Layer 14 of a small transformer language model trained on English Wikipedia (22 layers, counted from 0, width 128).
A neuron's activation on a vector x is ReLU(gate . x) times (in . x), where the dot is the dot product.

Input weights of the MLP neurons that the questions are about. A number n stands for n times 0.0057.
n30 gate: -10 8 -1 -11 -8 6 42 0 7 -41 55 12 28 29 3 16 -2 -17 27 37 7 7 -19 13 38 -1 37 4 -6 8 3 12 -9 -37 -18 14 16 12 -30 16 -9 20 -24 -5 20 -47 -8 -11 -1 -13 -40 36 -13 51 20 -23 -10 42 13 -45 10 -9 -15 -25 -4 23 -21 1 14 6 1 -22 7 -23 -37 24 0 2 24 13 21 -4 -10 -26 -11 -29 54 1 12 -35 -24 66 42 -8 -10 22 7 -1 -17 5 31 -13 8 -3 9 -25 -30 -34 4 -39 22 33 -13 2 0 -19 3 1 -18 -4 1 -40 13 20 1 13 11 -29
n54 gate: 18 -1 19 38 -33 -28 15 -32 9 16 15 4 1 -9 -3 36 17 17 17 43 39 -21 5 0 0 -12 38 4 22 20 -18 -14 13 -7 6 -60 14 22 -57 -40 -29 15 -29 28 15 -19 -8 31 23 32 14 -16 -23 3 3 -20 7 -3 7 15 -2 -17 -30 27 -3 2 12 -32 32 -5 34 8 -8 -43 -25 3 -33 -14 17 55 22 -23 -12 0 3 7 8 -55 11 40 17 20 3 1 40 -13 13 1 32 13 1 3 0 7 34 -19 -28 -4 -6 -16 17 -10 46 8 12 -21 12 -27 -47 -19 -33 18 -9 -43 -17 22 27 -6
n58 gate: -9 -2 -10 -5 -15 25 26 -22 -20 -10 -8 -16 -1 9 1 -5 -22 -24 18 -3 11 23 24 -2 -24 -25 -24 -11 23 -16 30 1 -33 13 19 22 -1 4 -33 1 -2 16 14 10 4 -19 -12 -4 7 9 -17 22 -40 17 20 -59 -12 15 19 35 12 -56 -4 -36 19 40 -38 15 35 -19 16 0 27 3 6 -14 27 -28 25 -23 -27 -52 -25 13 4 -30 -43 43 13 -26 13 4 20 8 28 11 -26 9 48 -28 -5 -15 -33 52 45 -2 3 -49 12 -27 -8 -7 -10 12 20 13 -7 -26 31 27 12 16 0 -9 47 7 -10 6
n70 gate: -33 -2 -22 33 12 3 17 -21 -32 19 50 -40 36 -20 8 -5 6 19 -10 -21 -13 45 31 31 51 6 -25 4 34 5 5 -34 -31 -18 -2 -26 -29 -45 -11 25 13 15 -5 8 45 12 0 -29 -11 -20 1 30 7 -7 31 8 -9 2 -13 39 10 -35 2 20 23 -31 -1 -16 48 -2 -11 5 -5 -16 9 31 27 34 29 11 -20 -13 6 7 2 3 8 -8 8 2 18 -72 -14 -13 -28 6 -17 -1 9 20 9 17 16 1 1 44 22 8 -42 54 -23 -41 3 9 5 35 19 1 -26 5 16 -8 13 1 9 -23 9 -16
n78 gate: -38 4 17 -9 9 -16 70 -17 -26 -24 -2 -3 36 39 -9 -15 -8 0 14 28 -49 58 13 3 -3 -22 29 -22 7 -10 1 -16 -35 16 -8 -13 21 0 9 18 10 -6 8 32 -2 -28 39 26 14 36 -3 10 20 -13 -29 -27 -42 13 8 -24 -5 -29 17 21 -3 88 24 -14 57 29 -11 2 13 -13 39 6 13 23 -6 0 -7 7 46 27 4 11 -8 -18 11 3 48 50 -24 27 23 3 -32 17 10 -42 54 -56 17 -12 58 8 13 -12 4 0 9 31 33 12 -8 0 -21 -15 2 7 39 -37 3 -20 -20 4 26 -15
n85 gate: 12 -14 -37 -11 66 -23 1 16 14 3 41 -39 5 4 -8 -13 -20 -19 54 44 -50 8 14 -21 -21 50 15 33 3 6 -12 38 2 -14 1 8 1 -21 -8 -6 26 -9 -3 31 -3 -6 -4 -21 -39 -15 -23 25 18 1 3 -35 19 -45 -6 27 -19 -28 11 -2 1 34 8 16 -22 -6 -40 -22 -22 -8 -42 -3 -6 2 20 -3 -26 1 49 31 29 30 -7 13 6 -29 8 23 10 25 0 23 -21 1 34 -14 13 -25 24 -8 7 34 -44 40 24 33 27 30 14 16 -35 -31 9 -5 28 -1 10 15 -17 -6 -21 -24 -7 33
n93 gate: 15 -13 16 20 65 -5 -8 -12 8 -56 -10 30 18 18 -3 20 -6 9 11 -18 -17 12 -31 -24 18 28 14 20 -28 -2 -16 21 -20 -1 -24 9 -1 11 -17 11 -17 -56 51 4 -17 -1 2 -31 -24 -27 -12 -16 6 -35 19 22 -4 15 29 -12 -25 6 -32 14 16 -33 -5 34 10 10 -1 -12 -2 -17 -5 6 9 15 -11 -12 20 15 18 -30 11 -4 18 8 35 10 14 -31 7 8 1 1 -12 17 -2 -10 -22 0 10 16 -3 -11 -21 21 -1 12 -15 -10 -27 18 32 -48 24 43 16 42 -2 -10 0 16 42 38 9 -6
n114 gate: 18 -18 43 -2 69 1 0 -17 -15 72 59 3 -7 -25 1 43 -13 -42 26 11 8 -14 35 -4 -10 -44 21 -8 16 -12 9 6 -7 -29 -11 -38 9 5 -7 4 -13 18 -24 18 46 15 -9 -19 -19 6 -3 -16 -1 -37 -15 -52 7 31 18 -33 -7 23 5 4 7 -41 47 7 16 30 16 -9 -27 -16 -2 29 29 20 3 -37 -19 -24 -10 -22 -11 -11 -2 11 12 2 -38 12 37 -15 -16 33 -32 -46 -8 -1 -1 -35 -14 12 58 -34 14 -14 5 -38 26 -24 1 -35 13 37 8 4 10 36 28 20 14 0 37 -32 -50 25
n132 gate: 2 7 3 36 7 8 -2 10 28 -19 -43 -18 28 -24 11 14 -4 14 25 23 -51 66 1 27 16 10 8 8 11 8 35 -12 8 -10 -37 22 4 14 -47 -2 -28 30 20 16 15 4 -26 35 39 13 -1 41 -46 7 51 -43 7 -7 12 2 18 9 -52 36 -12 -1 -17 30 13 15 -38 -30 -15 -27 -23 0 -25 7 -8 -19 5 -33 10 1 -22 10 -38 -29 34 5 -19 39 -26 -29 17 18 -29 -50 21 -23 -15 -35 61 18 16 21 8 -35 27 12 48 21 3 1 -19 -39 8 -7 -19 14 38 10 -1 23 7 30 11 -34
n179 gate: 25 18 -1 26 -6 -40 1 -21 -6 6 36 -32 -5 23 31 25 10 -27 -6 31 0 -19 -26 -27 -36 -30 19 -20 8 6 12 -7 -15 23 35 5 -16 8 -18 1 57 -23 5 34 29 -9 -87 16 -9 31 -6 15 6 7 24 0 3 -36 18 15 -8 -6 -5 -14 5 -5 11 21 -7 20 -13 30 -22 -19 17 -10 14 -2 9 -12 -18 44 10 37 -43 -22 30 -13 16 -38 -14 19 30 15 38 16 1 18 -9 19 18 -35 -21 27 54 -25 15 -17 -9 9 24 7 23 -49 -24 20 16 38 36 -10 43 23 28 37 -3 -43 16 29
n183 gate: -16 0 23 14 41 20 10 15 14 35 -10 26 -37 -5 -53 -22 -6 -30 55 29 11 48 4 15 36 -15 5 -24 -21 27 50 20 -20 40 17 -48 4 12 -1 28 49 2 -19 26 30 -26 32 7 3 -37 2 7 35 -11 21 -9 11 12 35 -8 -5 29 15 26 23 69 -21 19 16 28 12 20 -34 4 9 21 -4 1 -1 2 43 -37 19 30 31 -27 35 -14 26 25 4 20 -14 21 21 19 15 -32 23 -37 -27 4 7 9 1 16 -4 21 18 33 -13 -11 15 1 -16 30 -3 25 9 7 -12 -3 22 -46 -16 18 43 -42
n30 in: -23 12 -7 -25 1 -10 46 -7 10 25 4 34 -10 -34 -17 -22 10 -26 7 53 62 -10 7 -57 -49 -29 -15 -17 10 -14 -45 -2 -25 -24 10 21 14 0 13 -61 1 -34 -4 16 34 -34 -5 19 -32 -8 -10 46 25 -33 -35 21 -28 1 -17 42 -1 25 -22 -1 -8 -13 -7 34 8 -16 -46 13 -9 -7 -12 21 2 41 2 1 4 15 26 13 -6 -25 54 70 -8 -10 -34 -14 -4 13 53 -21 15 -21 4 3 -29 -2 -35 4 -6 40 35 -1 37 28 -2 3 38 -42 8 13 -11 -8 -41 1 -22 -6 -1 21 19 -4 -16 -34
n54 in: -1 22 -36 45 -21 -21 13 17 25 2 -27 -61 59 11 0 -26 -34 3 -12 15 -13 -38 28 -33 29 -5 9 -44 -18 -28 23 5 32 5 40 20 -15 -1 17 -29 -3 9 9 -50 26 21 5 -18 28 14 -9 -10 26 -20 -7 -22 4 16 4 28 4 -10 48 34 17 10 13 -16 -30 26 10 65 -18 -31 -26 -31 -43 38 32 11 -1 34 13 -30 5 -12 18 -35 10 -10 -14 -29 7 -10 8 -8 -25 -1 12 -2 -26 10 24 25 8 -45 -5 13 8 44 -11 -58 -26 15 -39 18 0 -21 30 -16 4 19 -48 50 13 -18 -38 -33
n58 in: 33 -32 14 -12 -6 8 -22 -23 -41 20 7 -7 4 -5 14 6 -15 -2 -12 -15 -51 -44 10 1 9 -44 6 -28 7 12 -23 -60 43 -7 3 3 30 6 -22 -63 14 -8 9 -15 62 -5 -5 1 -1 34 -7 37 0 -25 -39 -12 4 34 22 -29 -31 21 2 6 -13 -3 20 -32 -10 8 34 9 4 -26 5 -54 -12 -30 0 -25 -21 30 11 43 10 -1 -17 61 -5 39 -29 14 49 29 20 -59 16 24 -24 -5 1 -29 25 25 0 -35 -26 -10 13 -18 -34 -4 -23 -2 -25 -17 13 -24 -21 37 -9 16 -21 0 32 24 7 0
n70 in: 21 -17 1 -17 38 28 -12 19 11 14 10 -18 13 45 41 20 23 25 4 9 -12 11 8 54 34 18 -7 28 12 16 11 23 -9 29 40 -12 34 -22 -31 29 -7 29 -29 -30 -32 -25 30 -1 23 17 -33 15 -5 7 -4 -14 15 -28 -42 19 45 3 3 0 -26 -11 -22 -19 1 21 32 5 33 32 -16 -32 44 72 5 12 7 -37 11 16 25 -17 17 -11 -9 25 -50 45 7 -6 2 10 13 -23 17 19 -46 -10 3 -7 -5 7 -53 54 -4 -2 -14 15 -28 5 -4 -13 21 -12 -27 -52 -38 -39 -50 -21 -6 -10 5 -27
n78 in: 2 -27 54 -7 0 5 -10 -67 0 3 38 38 10 36 -11 4 -11 36 17 -2 9 4 -33 -13 -32 26 -13 32 -25 -10 25 -9 3 -23 -6 -11 15 57 2 8 6 16 31 39 36 -17 6 9 -30 24 -29 -30 0 16 59 -4 -21 8 9 -24 6 9 4 16 29 4 -30 -6 27 11 31 9 44 28 4 16 42 32 22 23 -7 -17 9 -6 -27 -12 35 15 14 -10 3 -21 -1 -7 -5 -33 -23 5 -18 14 -46 -4 -6 -18 -37 -47 -33 -4 -26 -16 -6 28 -28 19 -7 -11 9 39 -40 -43 6 -39 -33 -29 29 -17 4 -27
n85 in: -7 28 -4 37 92 15 -8 -9 1 35 3 18 -17 -16 20 22 25 7 -10 -29 13 -1 -7 6 -28 6 15 -19 -22 26 -36 4 25 -59 -44 2 -10 -26 -31 -47 23 3 -29 5 -22 -12 -35 -12 -26 -6 -35 -22 13 14 36 -8 14 -21 -21 10 21 -9 -29 6 3 -16 -7 -10 18 -13 -23 15 -3 9 36 -10 -6 41 17 22 19 31 6 -20 11 -1 -8 50 3 -16 8 -41 -15 -44 25 -27 -30 2 28 -22 -12 -2 71 8 -18 13 -4 5 -33 13 -7 -37 13 -36 2 -12 -11 8 8 -7 -17 -10 -11 -15 -15 9 -32 -14
n93 in: 10 -14 25 39 -25 -2 -18 5 -40 1 -16 7 -28 -18 32 22 -4 -11 1 -9 -18 -25 27 -11 -10 -34 -42 15 23 5 11 28 -22 6 20 17 17 22 -6 26 39 -27 1 20 2 -1 -24 -11 11 -29 -21 -6 -24 4 -11 -4 12 -18 31 -26 8 30 15 -24 -16 -28 40 -10 -18 25 -3 26 9 -10 -30 1 28 15 -28 28 11 -6 -33 -50 -5 -22 -2 -25 6 10 -20 -33 -17 8 1 14 10 5 -1 22 -54 -8 -1 3 14 -9 -1 -20 10 -5 -32 -11 -50 -24 -8 -8 13 35 26 14 -11 -33 -9 40 5 -13 22 1
n114 in: -26 -95 8 -18 6 -16 -12 1 1 6 13 -52 6 -33 -4 50 -14 -1 2 -27 19 15 20 -48 -23 -8 4 21 -3 30 28 7 -13 -31 4 -37 13 -6 -21 -12 20 54 -10 -66 0 -11 1 2 9 -22 -40 -4 7 5 -16 -37 7 14 -68 23 -28 7 -18 8 -23 2 16 -3 -42 -27 12 23 -16 -8 18 9 9 11 -22 17 26 -5 -22 4 4 36 34 -17 -5 -13 -30 27 59 -34 24 6 -12 32 14 42 1 -16 28 21 30 16 1 -6 11 6 13 9 1 -7 2 9 -4 -26 -8 -6 5 39 26 27 -4 10 -1 38
n132 in: 29 -2 -21 -5 -26 -10 -6 51 -2 -28 -30 -13 -29 4 -47 -11 15 -38 -20 6 -28 9 -19 -3 24 5 -24 17 -14 9 -6 3 4 5 5 21 8 18 71 -27 -28 7 25 -11 -11 -26 -8 47 9 13 33 9 32 -9 1 34 -5 59 -11 10 50 14 47 3 12 8 34 9 -13 2 -39 -15 -15 23 -43 -34 20 17 0 -7 3 7 56 19 -16 -5 22 -3 38 2 -7 17 -19 -35 30 6 -20 20 6 21 0 -24 27 3 9 76 19 5 33 41 34 37 26 -14 -37 -28 21 -5 -9 20 64 -38 12 30 -22 -6 63 51
n179 in: -18 -14 -21 8 -34 -36 -27 34 -17 -11 22 -14 -15 5 -5 -18 7 17 0 -2 -32 2 19 26 17 -39 -19 15 -27 8 9 -36 2 26 26 37 -20 -45 -22 3 28 14 17 70 15 37 -22 -24 -23 28 -15 -7 37 5 -2 47 -38 24 -44 48 9 27 -2 24 28 51 -16 -2 6 -14 27 2 44 36 7 -31 -2 -14 -35 -3 -7 77 -5 77 16 -25 -40 27 -18 32 12 35 -21 -34 25 11 10 28 42 9 22 8 -31 -2 8 15 11 -35 43 -2 13 -22 2 -1 -26 -6 -20 16 24 -29 22 13 22 40 -9 -21 -33 36
n183 in: 35 22 22 -7 39 31 29 -29 27 -27 -18 -20 35 -11 -29 37 19 -23 -14 -16 5 30 -46 -11 -3 7 -8 36 33 1 -15 -30 20 58 -34 -43 -23 20 0 -4 33 -40 -67 20 -34 -19 -5 -5 0 -29 3 20 -2 -6 14 -18 -36 24 -49 -11 31 1 7 -6 -3 14 -57 -18 -21 7 -41 29 2 -15 25 -19 22 47 -28 41 -7 2 16 23 -37 -5 -29 11 -32 30 -10 -1 -2 34 -4 19 -5 -20 24 15 -38 -10 -7 47 -1 -6 9 40 7 1 -22 -8 -8 -20 -9 1 23 -34 17 11 18 -13 33 -42 15 14 -1 2

Each question shows a token from some text and the vector x that enters the MLP there. A number n stands for n times 0.047.

"1": 13 14 -4 8 7 -2 -3 -3 43 25 -20 -6 -2 3 17 -19 -8 30 -20 -17 20 -1 -5 -9 1 24 20 -29 22 14 -6 15 -6 -16 3 6 -26 -6 -8 5 8 2 -3 -6 -12 7 -17 -11 8 33 5 -24 7 -1 -25 -6 1 3 11 10 12 5 3 33 8 10 0 -15 -56 -28 -34 28 25 0 -17 -2 -7 -1 11 6 25 -23 -5 30 -6 4 -13 34 -18 -34 2 0 36 -22 -17 9 2 -11 -22 -4 -7 5 -11 -2 2 2 -19 -4 4 -7 23 14 29 20 -21 -6 -7 -8 -3 25 -6 2 19 14 12 12 -21 9
Which neuron lights up most? n85

" she": -4 13 -18 -2 3 28 0 14 9 17 8 18 -26 7 -4 20 9 3 -3 -29 -8 2 8 17 6 -3 1 -12 -6 20 -16 -29 3 -2 11 -13 22 -17 -2 7 7 -28 -11 -36 22 -11 11 30 -1 46 13 -45 -3 12 -62 10 -7 18 20 3 14 9 4 -7 -46 10 16 -8 -43 -23 1 -12 16 25 5 8 -5 18 -6 0 -21 33 9 -16 -17 35 -4 -7 0 -23 13 -12 24 16 1 -18 9 0 -3 0 -10 -8 13 1 28 3 14 -44 -5 -28 27 -13 18 -12 9 11 -8 -4 17 21 -4 22 20 9 -7 2 -13 0
Which neuron lights up most? n114

",": -2 28 -6 -16 -10 21 7 0 17 -15 0 -4 -2 9 26 -5 -1 8 29 -1 -11 13 6 21 2 -4 11 -14 -4 3 -27 -4 2 -31 -25 -13 31 12 19 -19 -7 10 13 19 1 8 -20 22 5 4 -2 -20 5 15 -12 -11 13 12 22 -1 -20 12 9 9 -15 -12 9 4 -68 -20 11 8 5 16 38 27 -4 14 -5 -20 5 3 -12 -5 -16 20 19 22 11 10 -19 -28 6 -21 -23 -2 1 -1 -8 15 -5 -18 -7 3 -11 -13 -2 -12 0 -18 15 -21 -3 1 -4 -4 0 -14 18 7 8 7 11 -5 4 10 -15 4
Which neuron lights up most? n114

"op": -10 18 6 -34 -28 28 28 0 -28 -8 -5 6 16 -34 16 13 -4 42 -12 -34 -15 -3 -3 -19 4 -56 -41 -16 -9 -19 -8 -20 7 -15 11 -1 0 -23 -20 5 26 16 9 -5 -2 20 26 -45 15 31 -8 -13 3 3 10 -21 9 3 10 10 -6 -40 4 -3 -28 -32 -16 -8 -38 -9 -9 -8 1 7 4 3 -27 17 2 -8 -36 -46 17 10 -2 9 16 -4 -18 13 18 -13 18 0 -26 -10 3 14 -11 19 2 15 12 4 -29 0 -27 -35 -3 -6 4 0 14 10 -3 -18 4 -16 2 -27 -18 3 -2 -20 -7 21 7 -4
The most active neuron and its activation: n58, at about 1.9

" is": -5 14 -7 23 -11 42 -5 35 22 14 -26 -7 -19 15 29 -3 -2 10 0 7 -10 4 -27 0 -13 3 -12 -28 -4 -2 -8 -17 2 -9 -6 -23 -10 -22 11 10 -15 4 -6 -3 4 17 -13 16 14 -3 -3 -32 3 8 -19 -27 18 9 -13 18 27 0 4 15 31 -5 20 5 -62 -14 15 -17 11 -1 -5 17 6 6 -14 -9 20 31 22 1 -15 29 -8 -5 5 0 3 -29 -1 16 0 11 -11 -27 5 -17 -10 -10 5 -14 8 -3 7 -30 12 2 28 -3 17 -7 -5 19 -14 -8 2 -7 -1 10 14 -7 -5 1 -9 -4
Which neuron lights up most? n132

" |\n": -27 8 -21 -26 -10 16 29 5 -10 -5 10 2 -12 10 -17 -6 12 -8 -41 25 -8 -1 -11 -4 4 -4 -25 -8 6 40 6 -10 4 -28 -12 -5 12 19 -3 6 -2 8 31 37 29 5 -9 12 6 2 -8 -9 -19 -4 -21 -17 16 11 2 7 -18 26 4 -10 -19 -3 -1 1 -52 -38 -40 1 0 5 -12 -7 -24 21 8 24 -25 -7 2 15 -24 -15 -12 -12 7 -11 -13 -16 31 -12 -42 -15 20 14 -9 21 -11 -9 21 -27 12 20 4 -11 31 12 -15 -4 7 2 1 -21 23 8 11 8 3 -24 -13 11 -13 -27 -1 20
Which three neurons fire most, strongest first? n132, n30, n179

" (": -25 35 -7 -10 -11 7 17 5 9 0 -11 -23 -22 -9 3 1 9 -33 6 -10 -9 2 15 16 -4 -15 -14 -15 -11 -3 -13 -2 -5 12 -10 -9 11 -2 19 -6 20 -19 6 6 -16 -4 52 -17 -4 9 -24 2 -9 -1 0 -21 19 2 -26 -17 -16 2 11 6 -13 6 1 19 -46 -27 3 -39 -5 8 5 7 -7 14 3 4 31 -3 -3 -33 -30 6 22 28 -3 -23 2 -24 11 -31 -7 7 36 -6 8 -1 9 24 -6 -20 -21 -2 -4 -19 58 12 -8 9 35 23 12 -21 12 9 -12 -9 -35 19 -7 -15 26 9 -34 8
Which neuron lights up most? n30

" ": 8 2 7 -2 8 6 34 4 30 7 -11 -1 -20 -2 14 9 4 8 13 -6 10 -2 -1 -22 -11 -20 -5 0 -2 14 0 -10 -13 0 -6 -20 16 4 8 -2 -4 16 23 -5 -4 4 -29 -12 -9 -5 -1 -10 5 13 -19 19 -7 12 -7 23 23 -2 14 19 -11 10 19 -2 -75 -42 -15 -10 8 8 24 16 -18 -2 14 -6 22 10 3 1 1 6 -9 15 24 3 7 -20 35 -13 -2 -1 4 6 5 25 7 -4 -4 12 -1 2 0 1 17 5 3 7 15 5 2 -5 -11 9 0 3 -20 12 9 -7 6 5 12 -6
The most active neuron and its activation: n179, at about 0.12

"ley": -14 10 14 -1 -5 18 17 9 14 13 11 23 -11 -3 -7 -1 -9 -26 -5 17 37 3 24 4 0 -15 8 -8 6 6 14 -3 23 20 4 6 -1 -19 27 24 22 -30 39 15 -10 8 54 -11 5 14 21 -23 -34 10 -4 7 30 16 -2 -5 -25 -15 -4 -22 -28 -9 -25 -3 -36 4 -16 -30 2 -14 -29 -10 4 15 -8 -18 -14 18 -30 -6 30 -11 21 32 20 -31 -6 -4 13 14 -28 3 21 -12 -15 -21 6 8 -2 -25 -35 -16 -23 -1 18 7 -29 5 -46 13 14 5 -5 21 6 6 -14 -12 10 -2 18 -3 -8 -32
Which neuron lights up most? n93

" to": 17 13 -13 -20 -7 18 15 38 10 -2 -8 12 -21 -1 -12 -7 7 15 -16 5 -1 18 -14 15 10 14 3 -27 -10 19 -9 -10 -5 9 -14 -34 -3 10 -13 -29 4 -6 -3 -5 -3 -12 -10 18 23 -28 5 -33 9 9 -4 -10 -2 -14 26 -14 2 4 19 9 -4 11 9 -4 -63 -26 -7 -16 17 8 -5 -15 -2 28 -6 -8 18 27 6 -2 -37 26 4 6 8 11 -15 12 13 -1 -22 -5 -7 6 14 -1 4 -6 2 -2 -29 -7 -2 -26 6 -10 39 -15 -7 -2 10 -6 -22 -1 0 2 -2 13 11 -21 7 13 23 1
Which neuron lights up most? n132

" D": 6 -23 0 -9 27 -4 27 5 15 0 -15 4 -4 13 -7 -8 6 -8 -19 -15 -9 -28 19 9 -11 -1 3 -12 19 14 -14 -5 -7 -6 -15 -22 17 -6 10 13 18 -5 9 19 10 -15 -32 -13 8 -1 9 -28 3 11 -29 -7 -18 7 3 4 9 1 4 30 8 3 -8 -17 -62 -30 -6 -8 2 -7 12 8 4 20 14 22 0 1 -8 5 -2 4 12 15 6 -13 -21 -5 19 4 -16 0 14 -22 -28 7 10 -21 -3 5 -53 1 -32 -13 -1 -18 -18 11 23 28 -19 2 -16 -3 24 15 -8 11 -16 -15 -18 -6 -23 6
Which neuron lights up most? n85

"\n": 6 14 -2 0 -1 12 12 10 -14 10 -18 -21 3 5 1 33 -16 -6 22 -3 6 2 -23 8 27 -25 -38 -13 -1 -6 -11 5 -13 33 6 -2 -12 21 13 -12 17 16 -5 27 0 5 -2 4 -3 -5 -17 -2 -9 5 -8 -12 -12 5 6 24 -11 8 -8 0 5 8 8 -1 -61 -47 -9 -16 10 3 -1 -14 -25 40 2 2 20 29 -11 7 -28 23 -8 2 -13 -22 -12 -30 22 -26 -35 18 -16 -11 9 10 9 -17 6 2 -12 -10 -1 -24 -3 6 8 5 19 19 -16 -18 6 -20 17 -8 -10 9 0 0 2 3 -19 20
The most active neuron and its activation: n179, at about 1.4

"g": 8 -9 29 -11 -7 10 -11 11 13 7 -16 19 39 -33 -8 -3 -12 56 -5 -3 6 -8 9 21 -10 -5 -20 -2 -13 -26 -20 -1 4 17 -2 -30 28 -12 13 5 43 -50 -39 -3 -1 9 0 6 -6 1 -12 -20 -19 17 9 13 -28 0 -25 19 8 -25 20 -25 17 -10 -26 14 -41 -29 -16 -5 5 6 35 11 -30 30 -16 20 -12 -15 22 5 -11 8 18 19 47 0 -16 -4 16 8 -19 -7 2 -12 4 -8 10 -13 -11 4 -6 17 -6 -19 -42 16 -9 11 -25 -6 -20 -21 7 6 16 25 -14 -6 -10 -10 16 -13 -11 -11
The most active neuron and its activation: n70, at about 0.58

" d": 10 3 10 8 18 14 14 7 7 10 -14 -13 2 14 -2 22 -12 29 -2 6 6 -21 4 24 0 -1 4 1 -4 1 -11 -18 -2 4 -18 -22 14 -9 15 -26 5 2 -2 -6 16 -25 -18 3 24 4 10 1 -1 9 -35 -4 -21 -5 7 6 15 -2 15 13 -3 15 -8 -2 -63 -27 18 -5 -1 13 -6 12 -26 33 -6 4 -2 15 -5 3 -27 3 -14 11 14 -11 -3 -3 5 -2 -11 -10 1 -25 -1 10 5 -10 7 -15 -23 -8 -26 -41 -20 1 -4 17 5 5 -1 -32 7 -31 21 21 2 25 2 -40 -27 4 8 10
Which three neurons fire most, strongest first? n54, n85, n132

"2": 3 -6 15 -6 21 -9 35 0 29 -12 -29 -1 -20 -12 23 -4 1 48 5 23 29 5 -10 -6 2 10 1 11 9 2 -2 -6 6 -15 -6 -17 -19 27 -2 -20 -12 9 13 2 -11 6 -17 -4 2 55 -22 -16 13 4 -21 29 -7 9 -9 5 1 -14 13 24 6 32 11 -13 -55 -12 -27 -8 17 -7 -1 21 7 -11 0 21 -22 -36 9 34 -15 10 -8 13 9 -15 -11 0 26 -30 -40 -19 -19 2 -30 -18 -2 6 1 7 -1 2 -4 -8 8 -2 4 -8 4 1 -7 -14 11 -18 -1 15 -12 -10 -18 -11 7 1 1 -22
The two highest activations, in order: n78, n132

"ic": 14 44 -17 -26 -20 7 31 21 -27 16 7 4 5 -12 -15 12 -1 -32 -45 27 12 -17 -34 -3 -19 -16 5 -16 -5 -5 -22 -30 10 7 28 -6 -1 -19 -16 22 32 -2 6 13 15 24 12 -6 0 -21 5 -23 3 -13 10 -26 1 10 -37 -28 -5 18 19 -4 6 8 -9 25 -41 -13 0 -7 20 -21 -13 -5 -26 19 13 22 -22 -34 -24 -30 3 -5 14 13 -18 -12 0 -19 0 11 -40 9 14 -3 15 24 18 -18 -34 0 -17 23 3 -37 -11 -17 9 -1 -7 -5 -5 -17 -9 1 -1 -13 -6 -6 14 -3 -18 2 -31 -20
The most active neuron and its activation: n30, at about 2.3

" was": 5 37 -1 33 -4 32 9 33 -8 4 -33 -2 -22 21 12 -6 -8 31 -12 4 -17 36 -27 0 -4 -11 -18 -19 2 10 -13 -49 -5 6 9 -48 -5 -21 -2 28 22 -8 -3 11 -5 17 2 15 13 -5 -4 -5 -4 0 -22 -12 5 -5 -6 17 18 18 12 -10 32 1 21 -1 -54 -6 20 -18 24 13 -6 15 14 9 -5 -12 -7 31 2 2 -12 6 -6 -3 -13 -26 -7 -9 15 15 3 -16 -4 -16 -11 -18 -10 -5 -6 -4 5 0 19 -31 25 6 30 0 20 -10 6 24 -24 -3 10 0 -19 -6 27 13 4 15 0 8
The most active neuron and its activation: n179, at about 3

"act": -2 -11 -15 0 -6 28 2 20 -20 -11 -15 -19 0 4 19 8 6 19 -4 23 24 4 -19 -13 14 1 3 -16 -5 1 -13 -1 13 -22 1 -21 -5 -6 5 51 -4 7 -4 19 23 33 6 -3 0 14 -37 -15 -35 -3 -28 -15 22 25 -31 8 9 2 31 -2 -34 -15 -28 -8 -27 15 -1 18 -3 -33 -1 -16 -2 30 0 28 24 -9 18 14 -2 3 -13 21 34 42 15 -22 -21 -17 -19 18 -15 -19 -8 32 5 -12 -16 3 -7 -2 -7 -45 18 -1 -12 14 9 23 -4 16 -11 8 0 34 -9 -28 -5 -38 -10 1 1 -47
Which three neurons fire most, strongest first? n70, n183, n54

" ch": -34 5 8 1 -1 31 -6 34 -4 -13 -25 -36 -21 13 -11 18 -15 17 -20 28 17 17 23 8 0 22 -4 -13 -14 6 -9 7 13 6 -9 -10 -9 -5 2 1 -21 -7 -16 16 13 11 13 27 21 -6 22 12 1 0 -24 -6 -3 -3 3 4 10 16 9 24 -12 5 -5 -7 -50 -15 9 -21 -7 -22 9 19 -26 14 -16 19 17 10 -2 -13 -30 33 16 23 12 2 10 -13 1 -7 15 -19 4 41 11 6 44 12 -5 -4 8 -16 -27 -38 -3 -17 -10 21 17 19 11 -38 -33 -9 9 -3 -6 -14 10 -7 16 -6 4 -3
Which neuron lights up most? n132

" B": -6 42 -9 3 -6 5 16 -2 1 22 -12 13 14 8 -47 5 -12 -18 -23 -7 28 4 -2 -3 13 -12 -19 0 -2 24 -32 -13 -2 17 -26 15 20 11 10 21 6 24 16 19 17 -5 16 7 -6 0 -10 8 -23 11 -40 4 2 -2 -45 -10 0 12 35 9 6 -16 9 -6 -50 -14 -5 -13 7 10 29 -12 -17 14 4 22 -12 -7 2 -20 -11 -7 15 -14 12 15 -22 21 0 6 -1 1 44 -28 -8 4 1 -24 3 -15 -46 -9 -29 -14 23 -22 14 11 -9 29 4 35 3 13 -3 14 5 0 3 -22 -3 10 -9 7
The most active neuron and its activation: n30, at about 0.83

"th": -14 9 -18 13 -19 31 41 8 0 29 -5 14 2 -16 -12 -9 -18 7 19 -8 17 8 -8 -29 -11 -4 22 -23 14 9 -16 -35 -25 -23 -11 -14 14 -2 0 27 -6 7 5 40 -11 4 2 24 5 -5 2 2 -12 -7 -17 -24 39 16 -13 -14 -10 -6 -4 -2 -8 -2 -17 2 -42 17 -10 8 17 23 3 5 13 -16 30 8 -7 -28 -6 -8 -14 -4 13 -11 -22 -28 -1 4 1 -2 -56 -28 -11 15 1 -16 13 -26 -5 8 -14 9 -23 -14 -1 -48 -11 -14 -4 12 -8 -19 -4 13 -1 15 -49 -32 0 -7 -3 24 -19 -14
The two highest activations, in order: n78, n30

"s": -15 3 -9 -47 5 12 10 31 0 -13 24 -11 -33 -12 29 -4 15 42 -2 -5 2 27 -3 -6 -16 -5 -15 -32 -8 -8 2 -10 14 -11 -13 4 -1 -3 8 -5 -24 -5 5 1 11 18 -18 3 20 33 -20 -15 -12 -11 7 -17 -7 15 -2 7 23 21 14 1 16 -12 -52 -24 -51 9 -7 0 7 1 6 18 5 22 -9 -1 -1 -12 2 39 2 20 5 14 7 -5 -16 16 -10 -6 -11 -9 -25 5 -7 -12 7 -12 -1 -27 -21 22 22 -36 -2 16 -29 16 18 3 -4 -29 7 -24 -11 -16 -14 11 -21 -8 -2 -7 7 -29
The two highest activations, in order: n132, n78